Layer 7 of a small transformer language model trained on English Wikipedia (12 layers, counted from 0, width 128).
A neuron's activation on a vector x is SiLU(gate . x) times (in . x), where the dot is the dot product.

Input weights of the MLP neurons that the questions are about. A number n stands for (n - 500) times 0.0011.
n98 gate: 460,653,570,738,248,369,579,508,460,706,557,552,548,484,329,427,814,508,412,587,626,557,532,442,528,366,637,314,266,528,588,422,258,410,344,586,577,620,329,496,424,392,480,436,475,385,480,553,291,533,452,156,599,815,799,367,376,448,528,433,516,358,589,577,754,565,667,472,372,369,570,642,525,705,440,280,422,554,492,123,492,318,625,654,516,456,480,445,466,496,421,702,488,500,335,573,595,416,604,508,658,338,416,625,340,459,618,709,687,496,647,589,472,188,516,838,314,346,555,615,578,500,536,516,375,653,385,551
n113 gate: 560,455,419,513,627,256,756,618,609,478,430,556,221,527,554,553,597,408,500,534,640,284,289,594,308,270,647,586,462,598,410,415,382,800,823,377,562,221,553,612,137,470,302,530,527,540,856,360,610,531,388,530,556,604,401,278,422,682,443,398,482,863,500,373,426,321,790,344,534,555,345,687,478,704,422,275,549,441,496,574,318,389,570,666,291,556,386,722,409,331,641,611,559,213,526,601,406,568,514,457,421,473,547,455,623,482,400,167,436,319,306,763,443,465,513,377,353,316,692,540,686,606,401,452,369,608,385,437
n192 gate: 601,634,542,414,615,456,496,529,618,392,409,228,508,313,614,323,393,547,577,172,336,351,694,500,328,284,513,484,416,472,352,613,512,314,571,484,677,589,430,496,350,601,609,557,646,579,520,352,750,337,605,536,500,467,617,512,183,561,459,301,471,520,373,734,606,574,384,610,512,500,606,289,525,532,245,504,595,378,641,516,425,572,140,185,574,297,623,460,317,592,580,446,476,641,374,303,659,538,518,688,418,525,464,433,594,603,517,432,444,476,359,418,352,533,452,628,542,111,295,296,392,280,283,578,525,398,351,167
n207 gate: 785,308,583,487,680,425,194,390,572,392,577,521,580,405,307,410,581,423,635,242,402,693,387,609,415,766,426,529,475,483,535,552,447,504,263,451,444,399,487,500,652,303,236,496,161,375,585,462,715,504,550,483,554,458,588,436,141,437,594,699,457,820,347,381,300,330,406,513,408,625,615,649,587,517,365,635,866,549,405,500,405,592,547,321,411,420,380,504,894,439,425,686,353,412,534,521,591,557,646,388,662,439,412,658,854,363,589,625,571,370,573,436,718,577,500,389,230,487,471,448,474,396,538,577,241,348,293,343
n285 gate: 676,717,616,504,452,457,403,562,583,522,518,507,529,485,380,687,379,388,435,307,536,515,396,500,627,564,440,446,493,201,357,641,374,463,541,677,386,802,743,507,457,594,608,651,321,611,442,771,527,470,626,601,611,540,640,504,576,529,577,550,352,675,576,361,518,434,566,511,536,424,579,415,567,269,457,634,253,444,600,577,478,468,271,444,453,634,665,775,595,392,289,511,566,579,388,368,638,655,566,711,423,324,561,721,636,640,648,436,518,306,271,471,357,511,514,647,519,619,500,411,419,452,493,529,467,616,290,588
n298 gate: 565,807,479,439,492,524,551,279,663,609,703,533,601,196,411,583,227,374,264,319,290,259,415,588,299,412,420,528,665,672,555,400,547,546,450,544,690,476,550,416,683,378,310,536,424,271,247,574,552,450,488,573,245,488,524,492,557,484,455,680,546,347,168,348,525,282,376,500,330,362,478,400,432,320,236,301,454,354,550,603,208,709,377,445,500,512,500,456,432,458,508,592,590,504,467,620,466,568,597,536,479,445,606,496,449,309,509,713,432,314,666,496,492,447,532,483,168,465,576,822,716,475,427,421,607,684,218,584
n379 gate: 582,680,564,466,458,490,705,545,603,461,406,264,558,413,493,458,424,378,398,342,338,378,856,631,634,453,504,514,554,540,248,655,533,382,367,520,670,340,351,507,568,459,548,340,398,626,476,420,511,422,677,483,422,369,514,641,698,524,510,279,406,493,538,655,531,641,476,568,493,583,541,433,443,550,503,548,486,629,524,614,819,530,459,320,521,363,600,530,489,405,520,384,328,544,689,296,430,557,456,655,645,702,745,443,461,500,399,534,490,391,566,462,777,434,507,611,595,544,419,426,681,497,507,486,693,425,632,467
n381 gate: 396,756,433,688,421,547,639,413,282,562,535,426,276,438,410,430,284,563,708,410,417,456,168,285,627,628,643,92,684,551,486,299,470,186,629,784,460,396,694,486,686,617,724,366,451,491,735,636,269,639,613,301,539,552,500,596,439,647,597,338,447,397,548,588,430,452,288,365,435,679,278,547,486,427,682,439,487,374,553,202,153,577,574,329,316,561,421,286,609,755,534,429,529,603,439,619,531,464,575,560,487,374,439,374,363,500,669,491,264,496,513,667,787,355,350,504,455,431,590,442,349,389,405,399,504,82,416,487
n98 in: 396,446,199,583,579,659,442,325,126,487,646,496,634,553,554,482,831,517,288,560,842,411,573,482,443,513,392,616,676,487,378,844,340,606,567,352,513,591,319,702,543,543,453,327,451,593,570,544,680,442,491,816,298,347,259,330,513,660,645,321,424,384,644,324,688,382,637,422,669,610,821,513,432,457,279,561,482,328,282,351,433,569,430,370,522,522,469,474,391,209,650,594,445,560,417,583,545,282,706,654,316,437,846,464,550,580,651,547,436,392,584,491,747,412,517,425,392,616,543,589,602,260,547,875,421,443,735,411
n113 in: 632,448,297,288,212,559,429,482,330,646,351,473,705,547,529,486,547,429,349,432,458,388,714,160,482,468,335,387,423,788,486,401,540,547,491,464,439,668,519,329,605,272,673,536,325,453,459,644,573,339,381,605,623,339,482,560,601,441,389,217,561,450,435,333,408,814,714,339,195,282,614,329,362,392,532,633,150,549,448,667,528,319,389,609,435,445,481,247,346,377,491,712,659,455,201,120,382,649,490,622,560,566,372,666,596,253,736,401,654,186,481,537,291,278,685,375,292,588,514,397,322,561,359,286,707,817,481,742
n192 in: 468,344,758,476,572,429,545,532,405,358,266,476,409,541,496,685,786,496,492,414,472,540,484,533,564,469,696,516,610,652,409,529,496,326,119,539,601,539,298,607,342,650,512,413,402,508,576,380,378,447,603,417,335,149,630,564,556,306,251,333,390,504,544,408,536,580,250,508,512,332,552,644,562,371,310,409,508,362,366,873,366,598,400,508,480,607,572,508,770,435,433,337,523,386,540,464,541,288,650,375,316,603,757,475,537,512,763,488,520,330,504,709,589,484,618,508,545,669,476,606,253,561,650,633,528,528,856,655
n207 in: 480,622,431,696,838,530,527,634,253,668,526,526,683,238,190,448,182,658,546,328,572,782,556,548,614,586,436,490,444,525,511,447,540,427,442,540,755,408,375,962,439,515,760,490,93,358,495,547,424,590,265,337,678,387,719,789,438,746,614,696,574,551,485,464,686,526,250,947,653,630,461,419,239,364,387,423,542,306,511,246,421,530,500,314,515,874,521,379,672,500,348,147,639,724,557,542,653,296,533,414,474,580,449,968,457,573,306,465,414,66,678,479,838,376,713,698,225,587,510,405,715,332,368,443,428,408,636,209
n285 in: 462,567,405,243,736,639,425,481,446,543,512,721,595,508,766,403,438,459,435,568,265,492,394,583,688,526,697,530,289,511,568,567,537,403,453,578,368,591,422,638,542,386,496,489,740,570,596,361,532,55,557,466,515,439,371,412,496,389,596,186,328,477,608,469,623,565,667,416,496,585,628,421,508,421,504,443,628,688,508,357,649,692,385,386,665,443,562,421,380,602,459,657,518,462,642,828,241,524,512,398,381,488,470,508,540,461,693,654,266,804,605,175,570,523,402,388,638,577,443,328,504,457,579,636,481,538,613,399
n298 in: 444,567,563,404,592,500,357,182,652,611,737,491,461,681,532,767,526,487,379,398,434,482,139,558,565,819,424,427,705,581,311,522,328,491,712,348,610,470,548,334,496,590,345,345,638,522,474,579,698,250,660,672,599,335,577,391,556,535,356,322,310,641,574,434,644,753,346,314,422,491,627,623,392,611,250,401,368,391,380,539,535,444,474,576,396,422,465,402,663,647,731,678,692,324,287,474,375,418,551,338,766,245,474,585,568,500,741,658,530,569,880,386,478,662,628,540,545,620,479,509,606,332,723,399,387,777,328,191
n379 in: 454,231,300,332,579,462,532,465,687,631,662,434,400,643,516,610,386,399,686,787,551,326,797,520,375,393,600,561,577,496,286,616,568,401,472,523,559,620,393,584,465,450,573,527,524,277,457,488,644,488,574,713,192,633,515,699,465,535,677,530,361,580,484,653,449,296,393,496,257,365,622,310,448,576,403,233,646,669,436,445,464,435,395,452,457,271,421,561,496,596,362,544,601,623,438,402,464,504,412,374,406,616,415,423,264,595,431,542,700,446,619,504,772,531,761,528,644,657,335,560,480,945,477,496,402,543,429,583
n381 in: 418,397,272,200,509,509,625,413,327,553,597,595,397,474,356,312,324,417,478,325,517,698,466,491,456,517,652,620,590,372,446,313,693,680,770,521,289,539,355,379,504,336,590,380,304,438,556,430,505,513,474,418,513,496,590,204,353,250,657,237,588,538,691,570,583,557,588,457,341,664,556,428,536,466,384,401,350,843,708,338,164,718,274,478,422,344,434,607,495,540,603,709,496,243,608,456,478,514,635,180,504,527,556,594,871,773,313,589,611,663,337,456,268,640,709,421,433,325,385,553,491,469,401,526,722,336,416,804

Each question shows a token from some text and the vector x that enters the MLP there. A number n stands for (n - 500) times 0.016.

" ": 615,600,558,397,504,511,567,526,452,585,541,514,542,344,476,686,335,450,395,468,640,460,403,380,350,304,586,431,478,414,582,527,422,650,665,541,508,384,568,616,488,509,574,505,526,523,517,586,437,322,476,491,490,444,478,496,383,362,741,517,427,381,493,474,595,386,588,475,576,489,391,395,425,461,468,583,405,587,546,366,506,467,522,411,457,450,660,407,530,580,491,584,525,576,489,550,842,624,476,523,611,621,384,431,520,627,711,682,462,686,510,547,638,575,407,532,444,707,536,346,402,392,435,668,373,495,473,454
Which neuron fires most, and how strongly? n285, at about 20

" |": 453,398,548,415,509,552,564,461,509,406,456,403,571,366,543,596,358,350,457,351,429,469,395,462,311,360,581,416,407,610,430,498,370,663,533,536,430,514,592,507,499,506,415,444,522,437,335,542,413,319,467,457,494,502,515,424,409,497,482,600,429,484,567,445,515,537,432,560,495,373,494,479,544,701,407,439,416,433,454,416,280,502,544,488,496,508,694,457,371,447,437,446,469,526,479,502,538,209,313,445,553,443,440,643,554,496,517,554,285,499,454,626,596,629,322,492,479,763,450,465,450,377,430,615,470,616,540,401
Which two neurons fire most, strongest first? n298, n192

" the": 546,381,570,455,367,423,659,435,601,565,534,471,638,416,659,554,436,541,392,385,636,503,428,426,406,541,521,500,395,596,637,341,492,698,627,418,465,440,406,606,404,470,442,583,448,345,470,515,430,366,487,486,498,318,414,512,529,637,570,564,412,449,551,538,475,549,624,383,547,520,373,368,435,496,487,545,621,409,395,415,468,507,489,583,546,459,598,502,402,389,345,611,514,520,383,535,566,229,394,567,521,599,449,772,458,486,652,540,467,503,493,552,475,421,389,496,548,673,393,336,512,521,445,676,511,589,607,380
The neuron with the highest activation: n113

"6": 643,387,563,655,381,523,628,576,486,485,501,519,559,415,655,680,504,539,365,615,572,595,367,516,471,454,547,408,550,495,626,469,405,670,658,486,478,453,446,571,600,669,710,644,536,498,403,691,447,543,394,456,321,432,449,657,439,388,636,404,506,411,566,391,572,559,348,460,556,439,418,472,469,498,500,401,456,494,432,420,481,422,499,536,686,530,672,442,277,435,543,357,494,583,500,323,613,307,476,542,754,462,435,538,595,508,575,360,569,599,398,632,567,442,387,422,545,630,487,661,513,397,628,617,557,600,555,447
The neuron with the highest activation: n98

"Climate": 730,538,553,378,405,413,627,457,648,598,540,453,535,400,652,665,359,529,458,383,569,399,479,492,425,455,477,495,514,441,456,440,410,567,417,493,379,561,484,491,491,540,396,511,480,319,400,541,424,469,580,476,327,541,552,483,525,359,622,629,398,491,537,552,413,492,544,575,468,359,407,449,506,511,418,583,369,484,516,399,433,639,515,654,496,493,585,534,378,442,565,552,325,621,563,605,515,311,297,427,577,491,371,607,432,489,570,462,504,682,382,550,590,515,347,438,619,838,536,497,502,428,525,671,548,574,536,294
Which three neurons fire most, strongest first? n285, n298, n207

"s": 467,440,470,551,386,512,514,659,592,408,561,475,499,311,666,511,411,569,414,454,672,392,305,508,398,498,613,355,456,343,659,424,609,609,466,458,572,390,410,620,622,364,590,496,589,260,348,501,474,364,509,426,520,436,411,565,371,549,352,480,431,550,588,397,574,383,685,482,568,372,290,499,617,454,471,612,433,584,408,404,434,536,611,457,534,313,510,380,388,437,507,433,388,444,628,395,558,333,510,547,514,670,362,516,507,543,618,562,440,530,394,512,436,495,516,530,463,652,510,412,520,319,536,604,494,493,288,400
The neuron with the highest activation: n379

" energy": 616,599,551,487,426,448,570,412,484,592,444,419,548,420,572,568,431,633,347,533,593,466,377,531,504,519,572,500,587,497,515,378,495,509,470,388,345,499,421,555,615,491,384,321,576,347,396,563,444,545,565,471,413,411,438,665,587,471,704,494,392,709,598,479,502,529,508,514,603,376,331,406,476,402,450,565,322,465,371,439,470,410,583,545,469,404,571,500,409,456,707,504,396,499,559,528,533,254,420,444,550,490,445,638,563,460,614,503,486,632,396,561,533,626,422,425,586,810,600,467,482,485,565,693,510,500,407,441
Which three neurons fire most, strongest first? n285, n298, n207

"ide": 617,538,516,462,446,527,677,546,455,529,330,499,458,402,520,562,426,568,410,525,567,583,619,373,499,481,623,443,530,420,376,288,356,563,503,541,385,428,524,534,511,533,354,471,644,535,479,533,525,470,425,344,503,445,527,572,491,506,764,572,506,476,453,455,622,528,526,357,604,348,377,433,456,480,445,490,459,615,395,520,414,555,504,481,546,493,562,427,431,619,724,427,523,523,633,374,508,198,412,420,558,604,464,615,398,502,626,504,627,751,435,493,572,692,452,456,589,737,540,541,447,507,571,524,531,489,393,448
Which neuron fires most, and how strongly? n381, at about 1.7

" It": 578,411,512,429,416,529,711,367,552,553,531,437,577,292,467,549,570,583,376,497,628,573,429,477,385,652,469,520,550,582,601,415,512,500,614,375,415,383,430,564,536,388,471,573,527,344,442,527,482,510,545,420,544,505,529,580,410,476,632,452,403,429,628,529,557,313,505,572,422,279,490,413,484,492,440,718,580,351,417,410,549,561,502,459,552,389,501,521,477,491,545,496,421,580,473,445,584,263,326,424,570,389,346,718,482,505,626,529,398,488,471,646,618,596,362,340,431,762,444,481,450,500,476,665,527,467,391,474
The neuron with the highest activation: n207

"id": 561,564,543,435,477,482,594,589,561,414,427,589,479,314,323,479,451,593,431,418,637,540,521,382,562,563,645,423,570,416,508,260,382,633,477,710,351,403,512,531,599,496,318,509,450,523,601,592,452,570,522,478,336,448,398,427,434,423,546,495,555,451,398,427,558,468,555,412,529,464,411,486,557,468,548,550,444,490,531,598,307,436,483,462,564,574,478,462,295,513,749,418,435,382,582,391,491,183,376,442,455,598,434,657,465,474,636,440,596,574,588,568,534,478,485,362,675,629,495,443,409,446,553,613,509,547,450,464
The neuron with the highest activation: n381

" activity": 516,501,592,355,455,502,713,513,487,431,523,452,492,391,552,660,428,525,387,522,561,591,465,525,406,432,590,432,417,506,489,410,486,527,513,475,418,443,524,523,545,437,352,416,618,446,353,508,398,433,417,411,435,497,523,590,491,424,673,605,469,469,521,459,498,595,587,381,504,310,496,382,570,535,344,542,407,500,441,491,276,490,485,504,487,398,646,470,335,536,618,362,393,522,613,463,595,184,347,493,714,449,420,633,578,578,542,436,383,486,399,577,597,619,407,445,577,783,503,547,513,493,498,612,484,535,519,338
Which neuron fires most, and how strongly? n298, at about 1.8

" that": 499,426,544,442,487,408,646,623,532,417,561,452,551,441,557,568,513,357,385,474,402,578,450,428,380,483,593,507,352,577,457,556,488,659,564,377,310,553,456,550,408,608,411,638,634,591,474,447,341,473,568,475,489,518,485,623,398,420,617,541,481,386,622,498,475,598,403,517,560,326,387,506,411,592,477,489,558,467,311,398,409,574,481,402,510,412,477,574,475,385,519,526,476,586,470,366,600,251,455,589,730,630,359,680,650,572,652,467,544,286,450,490,520,523,402,323,503,763,507,443,476,508,474,700,478,618,436,483
The neuron with the highest activation: n192

"5": 495,300,532,469,400,484,701,634,686,366,538,443,556,331,388,730,462,552,385,420,488,524,359,380,470,532,517,558,542,463,524,453,594,636,582,550,393,512,454,531,681,471,552,468,553,330,393,593,513,449,490,455,515,434,505,563,309,513,389,504,411,389,591,473,741,633,483,496,369,390,451,486,539,429,546,724,339,506,461,456,476,582,612,483,492,478,582,370,352,231,398,443,444,486,714,445,475,403,481,502,571,646,426,541,567,598,650,646,496,652,473,523,516,601,524,442,637,608,408,516,477,386,620,499,466,566,504,395
The neuron with the highest activation: n285

"be": 632,475,580,539,410,585,612,644,487,387,506,489,508,440,523,511,427,582,468,513,584,742,588,594,427,685,522,645,583,524,586,287,536,487,528,476,346,435,612,547,507,579,472,409,568,476,402,594,426,460,487,398,463,541,516,496,376,527,684,470,544,512,425,581,558,375,479,427,557,468,474,532,557,519,655,456,389,465,468,495,638,560,540,466,657,447,453,381,244,415,662,312,652,389,519,544,531,226,395,626,575,503,443,602,488,478,566,477,579,826,534,544,544,654,395,408,593,648,623,403,600,502,571,414,586,434,394,410
Which neuron fires most, and how strongly? n379, at about 0.97

"ding": 591,421,545,397,384,582,553,479,498,514,435,522,562,457,612,585,408,623,327,435,659,505,513,542,478,433,387,502,405,497,550,286,521,452,452,417,363,516,595,505,557,625,495,492,448,474,459,568,490,489,499,580,349,444,436,672,596,462,702,375,547,523,383,458,526,513,505,443,537,405,442,349,522,516,580,432,362,474,517,421,468,487,561,533,532,544,625,426,314,434,760,527,543,392,492,416,650,196,413,506,672,591,498,562,465,470,669,304,507,582,558,629,646,623,387,472,672,635,481,448,538,380,541,570,588,527,326,474
Which two neurons fire most, strongest first? n298, n192

"lip": 537,415,489,457,353,520,557,512,668,564,441,517,427,398,560,428,347,660,487,548,617,568,461,467,497,460,613,493,605,304,528,391,492,600,587,559,484,402,339,550,593,429,402,546,644,382,496,529,552,457,498,454,441,442,471,546,321,401,654,504,404,502,527,452,596,528,605,518,559,376,380,360,534,486,434,630,333,444,413,452,493,558,665,589,462,295,753,433,340,507,624,422,431,483,654,430,401,289,464,384,466,659,379,619,518,651,601,487,468,603,480,518,574,510,515,440,490,796,418,554,555,458,607,593,580,442,433,430
Which three neurons fire most, strongest first? n113, n192, n207

"==": 577,397,662,431,426,431,594,512,407,481,415,611,534,394,512,643,427,431,449,471,696,565,444,304,431,363,596,500,590,507,527,454,480,654,557,521,400,480,577,505,479,571,473,605,538,369,407,605,367,555,411,396,446,510,553,473,443,285,513,521,328,376,585,531,460,616,457,493,521,374,431,414,355,556,485,611,567,541,471,436,298,580,536,561,510,620,573,418,298,460,507,527,424,661,417,362,672,366,432,464,524,483,413,477,465,713,669,468,520,667,456,556,586,537,345,349,445,702,549,292,355,361,476,773,428,545,470,396
The neuron with the highest activation: n381

"0": 522,338,569,435,436,460,610,682,573,497,453,430,585,378,537,619,629,432,536,376,514,411,586,447,482,656,559,595,718,623,605,618,583,640,510,557,584,444,453,637,549,518,592,525,585,390,284,577,361,470,472,575,537,430,479,601,385,423,707,587,390,494,638,373,543,645,426,486,549,447,498,472,522,415,453,660,412,464,297,534,348,417,537,514,575,434,610,467,360,342,408,453,481,379,535,539,443,403,379,490,449,477,442,544,530,658,641,377,477,686,576,568,553,655,475,540,527,698,304,454,582,317,499,539,478,702,459,364
The neuron with the highest activation: n285

".": 648,475,659,394,418,507,538,473,548,449,541,521,562,366,358,519,434,389,315,540,553,593,407,425,349,381,615,473,509,345,638,404,323,501,547,507,464,433,459,563,458,542,595,486,449,526,616,612,390,240,535,493,486,620,489,516,544,436,589,476,389,521,433,396,429,487,435,409,639,505,420,459,512,520,531,447,336,526,508,349,508,426,527,524,623,581,571,429,270,366,686,379,485,590,480,459,524,320,434,545,550,441,340,528,388,554,636,703,521,579,462,398,697,573,521,504,745,667,464,347,497,356,457,522,554,463,407,347
Which two neurons fire most, strongest first? n285, n98

" was": 568,443,596,490,538,484,520,509,652,571,425,499,473,262,402,668,608,440,308,597,527,522,434,494,320,610,514,522,576,544,680,393,574,528,514,482,529,425,550,594,478,523,380,482,692,354,469,500,434,382,476,495,440,467,534,532,522,475,439,502,517,398,506,529,590,466,457,564,480,294,460,541,418,588,486,679,625,487,395,369,427,533,523,357,543,439,493,479,295,368,540,380,410,420,405,469,706,297,345,490,546,467,432,705,436,490,620,496,552,505,586,587,451,554,413,508,528,758,417,461,538,488,485,673,553,641,522,393
The neuron with the highest activation: n298

"9": 646,377,592,536,553,477,649,514,525,449,495,578,607,447,702,685,375,454,395,564,504,547,463,511,378,477,489,448,464,603,638,520,484,695,633,413,353,632,497,508,521,685,575,628,573,524,411,714,456,560,479,437,333,514,425,636,410,338,599,431,461,525,621,483,560,582,422,599,586,383,366,443,530,568,479,435,568,527,358,415,446,447,521,562,644,431,612,439,328,469,507,362,591,625,359,328,639,262,506,436,645,591,370,541,567,517,607,422,582,393,462,527,528,442,396,413,471,673,501,532,518,391,535,682,542,620,570,404
Which neuron fires most, and how strongly? n381, at about 0.43

" population": 667,519,725,416,304,489,608,520,478,476,492,518,503,417,555,545,400,461,377,444,584,413,547,378,465,458,653,608,536,434,485,413,426,645,539,488,366,483,565,542,514,499,458,535,527,382,354,634,431,403,524,439,370,464,451,530,434,334,715,465,454,529,439,496,485,594,417,425,635,338,511,356,489,497,419,575,471,571,469,396,346,595,480,494,474,553,575,397,386,508,657,597,369,638,417,666,659,361,472,503,548,399,396,597,510,610,687,444,547,625,335,475,567,499,371,378,562,691,496,449,415,488,621,740,454,631,434,292
The neuron with the highest activation: n285

"tri": 613,368,554,480,370,445,635,640,538,369,512,493,463,458,591,512,379,707,374,551,558,458,461,424,474,425,564,399,563,306,522,483,611,591,570,557,619,473,412,519,591,430,360,499,547,295,486,517,597,375,461,359,603,350,538,404,366,476,432,501,545,627,572,449,412,429,619,437,442,315,431,464,518,465,481,589,437,578,528,350,585,601,577,358,499,286,644,428,321,405,529,438,361,452,591,402,485,309,405,464,556,717,393,600,533,665,523,597,427,635,421,596,354,561,448,499,450,700,352,621,422,540,557,557,423,598,442,544
Which three neurons fire most, strongest first? n207, n298, n113

"7": 629,435,580,493,289,414,627,563,504,377,438,546,661,375,544,596,525,651,490,357,534,467,445,502,412,684,437,583,665,662,710,561,528,549,549,568,544,622,484,525,477,454,606,557,571,566,409,683,382,582,299,429,470,457,543,494,250,368,446,555,339,442,479,523,548,576,449,409,593,380,515,524,539,438,488,598,441,543,517,509,430,557,576,512,651,516,575,435,506,242,418,357,523,412,650,523,606,381,515,482,558,643,481,448,592,646,666,446,712,783,479,608,578,518,526,446,551,587,642,450,553,453,638,534,533,561,551,470
Which two neurons fire most, strongest first? n379, n298

" instead": 570,495,529,451,381,543,591,589,544,432,511,527,542,440,720,627,335,453,399,601,692,567,392,356,413,564,614,538,597,464,501,374,535,485,547,298,535,452,538,537,425,473,295,465,547,461,520,500,376,448,425,430,533,377,472,657,500,280,600,497,565,606,525,590,447,528,483,479,480,351,452,311,527,502,465,507,492,461,472,490,406,522,561,451,645,549,562,441,450,491,750,291,481,518,640,482,518,285,436,513,543,362,490,599,514,582,654,495,512,536,419,493,566,543,453,516,595,797,482,387,562,477,316,614,640,476,428,361
Which three neurons fire most, strongest first? n113, n379, n98

",": 569,392,513,546,535,547,650,568,559,404,563,468,596,485,525,637,389,487,424,553,528,597,440,424,286,461,523,463,302,592,552,586,515,626,617,432,305,530,511,591,452,586,498,611,568,537,404,605,318,447,630,409,481,563,426,584,383,419,537,515,468,510,553,477,534,537,370,511,637,311,409,495,415,676,461,407,627,429,332,398,452,550,525,545,559,425,573,474,429,454,460,513,481,628,567,383,618,284,581,411,628,601,371,654,635,525,682,542,636,392,470,513,490,510,362,399,437,700,447,369,485,450,506,774,539,583,536,458
The neuron with the highest activation: n207

"in": 557,590,630,434,390,526,521,328,538,475,399,358,618,484,604,695,465,572,461,417,648,575,573,359,506,423,468,440,432,441,490,164,506,431,448,540,529,501,589,547,474,380,515,398,497,512,558,469,491,516,478,477,426,446,496,594,556,345,601,478,368,578,462,405,511,549,551,473,564,484,560,462,531,519,604,464,533,450,456,456,476,512,562,477,550,550,502,392,325,519,687,427,439,522,601,539,776,265,335,549,674,584,430,594,662,599,760,389,615,588,484,550,483,711,492,438,617,654,492,526,445,440,559,631,383,612,512,431
The neuron with the highest activation: n192

" City": 607,586,589,490,414,562,553,536,537,399,428,364,542,408,543,565,467,641,400,529,553,597,484,504,410,492,536,590,485,474,566,426,665,532,605,415,472,562,484,576,546,586,410,496,504,383,370,594,525,420,605,454,542,447,566,581,515,615,631,599,331,549,462,526,468,492,635,599,548,367,401,427,580,444,412,479,345,479,606,446,512,478,577,529,423,457,398,468,419,505,664,357,467,400,419,547,432,242,394,405,558,389,414,640,618,575,717,363,557,784,437,557,466,474,413,451,562,799,362,549,586,446,525,641,578,535,535,399
The neuron with the highest activation: n285

" in": 562,327,558,568,348,525,656,550,590,433,548,471,539,375,522,591,488,359,444,440,651,541,459,358,334,387,597,530,608,603,614,300,582,527,544,467,437,504,551,570,539,340,442,445,560,439,486,527,440,387,519,503,499,382,388,555,553,619,625,566,495,636,466,520,557,392,574,438,414,427,516,412,466,674,440,461,505,409,348,478,399,569,608,404,557,581,555,526,335,536,710,411,385,493,506,368,681,381,311,438,475,646,444,687,602,627,653,403,507,506,417,627,453,487,471,427,702,681,507,431,408,543,311,462,516,574,558,411
Which neuron fires most, and how strongly? n113, at about 13

" and": 434,427,534,414,500,563,590,484,481,426,504,385,565,386,557,618,363,342,486,365,441,455,382,443,316,379,530,393,354,602,444,497,345,628,526,540,453,495,580,527,520,490,426,466,504,449,350,536,369,327,486,486,512,499,528,406,390,528,486,594,443,483,538,433,473,536,438,553,472,372,507,495,577,631,419,403,471,423,456,434,256,493,538,469,500,501,678,479,383,457,471,432,432,583,536,523,564,189,345,446,571,453,480,667,534,466,483,534,249,464,442,644,624,627,341,540,456,776,428,449,486,417,382,597,509,611,543,417
Which three neurons fire most, strongest first? n298, n192, n207

"ed": 471,534,468,448,546,549,531,704,598,484,427,571,564,392,544,665,373,666,348,486,532,364,476,511,411,615,569,404,560,627,422,375,521,450,615,569,447,584,487,570,562,555,445,528,690,433,597,632,477,414,455,476,544,440,483,571,429,502,629,613,434,414,544,322,657,601,548,470,561,375,459,509,510,489,570,544,564,535,499,476,213,420,424,333,580,408,597,331,367,461,680,410,461,442,361,407,518,353,394,414,522,474,513,688,536,479,681,552,547,253,520,563,550,596,551,561,661,580,457,508,312,413,308,749,503,567,434,484
Which three neurons fire most, strongest first? n192, n298, n285

"acy": 487,422,562,481,326,575,589,670,398,530,433,427,561,437,672,561,433,705,491,574,565,486,535,548,448,532,612,632,605,376,565,391,526,521,397,456,453,480,556,554,496,542,556,501,606,311,429,593,425,460,581,522,552,372,357,567,410,641,767,638,434,463,436,425,521,581,663,395,522,460,488,450,555,468,522,569,329,591,381,350,490,380,518,595,510,483,516,473,388,436,656,487,381,449,520,450,589,182,393,473,603,565,487,531,540,434,534,494,575,626,451,593,392,592,391,525,452,711,443,572,610,368,534,476,363,515,439,330
The neuron with the highest activation: n98

"new": 464,449,553,375,465,578,586,584,550,520,502,516,685,367,506,532,419,652,571,367,440,578,413,473,553,530,389,534,466,436,470,371,553,504,529,424,326,447,435,559,345,635,537,494,522,503,472,530,526,544,444,567,457,531,519,438,474,483,670,466,473,450,511,412,482,468,658,531,622,484,353,420,606,446,339,585,455,474,375,486,580,408,478,505,549,369,307,519,379,572,585,454,402,625,571,402,624,265,520,537,456,712,398,703,553,413,572,471,541,561,509,511,608,706,500,327,459,763,426,796,364,325,367,543,349,542,444,470
The neuron with the highest activation: n207

" As": 557,410,456,392,468,555,614,482,610,515,555,470,552,421,550,602,499,505,391,459,495,549,297,467,370,446,516,470,625,544,605,447,490,454,533,307,539,372,605,531,379,386,533,633,493,478,415,499,349,463,587,356,351,484,536,544,367,562,666,563,550,558,521,435,590,526,438,648,461,336,437,415,428,619,274,541,547,580,403,406,376,756,515,455,489,427,585,566,454,457,559,479,585,469,682,437,620,310,406,514,505,649,426,637,487,490,688,535,598,489,601,455,629,620,421,359,528,728,406,315,499,387,413,696,574,640,485,544
The neuron with the highest activation: n207

" characterized": 514,478,523,559,498,494,646,540,572,431,545,492,501,380,591,595,550,504,327,319,754,449,425,347,371,623,492,586,480,515,676,370,435,409,524,433,504,568,577,563,462,650,450,521,557,496,508,501,401,546,388,443,459,521,465,528,493,341,590,685,402,475,556,471,451,664,491,526,591,447,363,487,596,538,554,593,582,378,464,447,290,518,486,469,531,359,563,430,367,476,606,438,423,393,419,402,641,309,358,555,663,523,352,678,572,582,553,604,572,473,418,548,521,605,513,341,634,716,522,547,420,319,446,851,522,433,504,448
The neuron with the highest activation: n192

"2": 553,401,519,413,426,504,564,444,569,509,507,411,617,406,377,694,572,470,457,434,579,608,429,423,423,568,514,660,611,501,604,593,497,496,516,510,573,482,479,486,539,588,464,435,592,406,402,513,503,557,402,473,504,423,327,488,422,434,517,591,383,344,495,518,634,569,468,318,550,433,442,594,546,353,410,731,309,586,513,365,471,532,726,386,475,377,415,477,396,326,379,475,492,429,667,521,605,293,510,499,594,676,385,552,573,635,682,569,557,869,450,595,454,551,581,485,474,626,475,528,503,471,613,480,422,626,467,436
The neuron with the highest activation: n98

" Tak": 534,507,487,373,468,471,571,655,507,650,381,546,610,337,626,603,364,584,465,465,598,695,528,558,425,365,710,504,487,463,581,377,487,518,533,395,552,577,487,539,362,448,444,464,558,337,287,502,450,531,563,374,436,574,416,430,406,436,743,650,392,458,617,484,594,380,466,634,407,327,400,452,531,539,348,558,353,337,474,460,426,489,443,448,477,416,552,435,388,335,554,512,496,440,429,466,550,233,380,405,649,576,404,558,525,635,567,481,531,650,495,532,496,607,462,457,520,659,439,472,532,312,511,559,489,473,458,414
The neuron with the highest activation: n113

"1": 570,343,463,402,327,496,614,670,643,488,383,456,568,357,598,680,395,484,428,479,509,522,418,385,344,524,481,518,623,528,484,507,627,603,603,456,485,439,458,643,593,582,507,390,538,292,360,634,434,356,524,391,476,421,361,612,380,741,483,664,414,528,638,405,582,542,638,524,427,329,462,476,582,457,656,564,559,433,402,388,277,496,594,575,506,492,520,422,284,563,458,316,437,456,407,354,472,492,424,456,625,620,427,577,545,493,586,599,538,572,502,549,571,462,420,447,571,691,361,411,534,367,490,598,411,581,488,370
Which three neurons fire most, strongest first? n192, n298, n285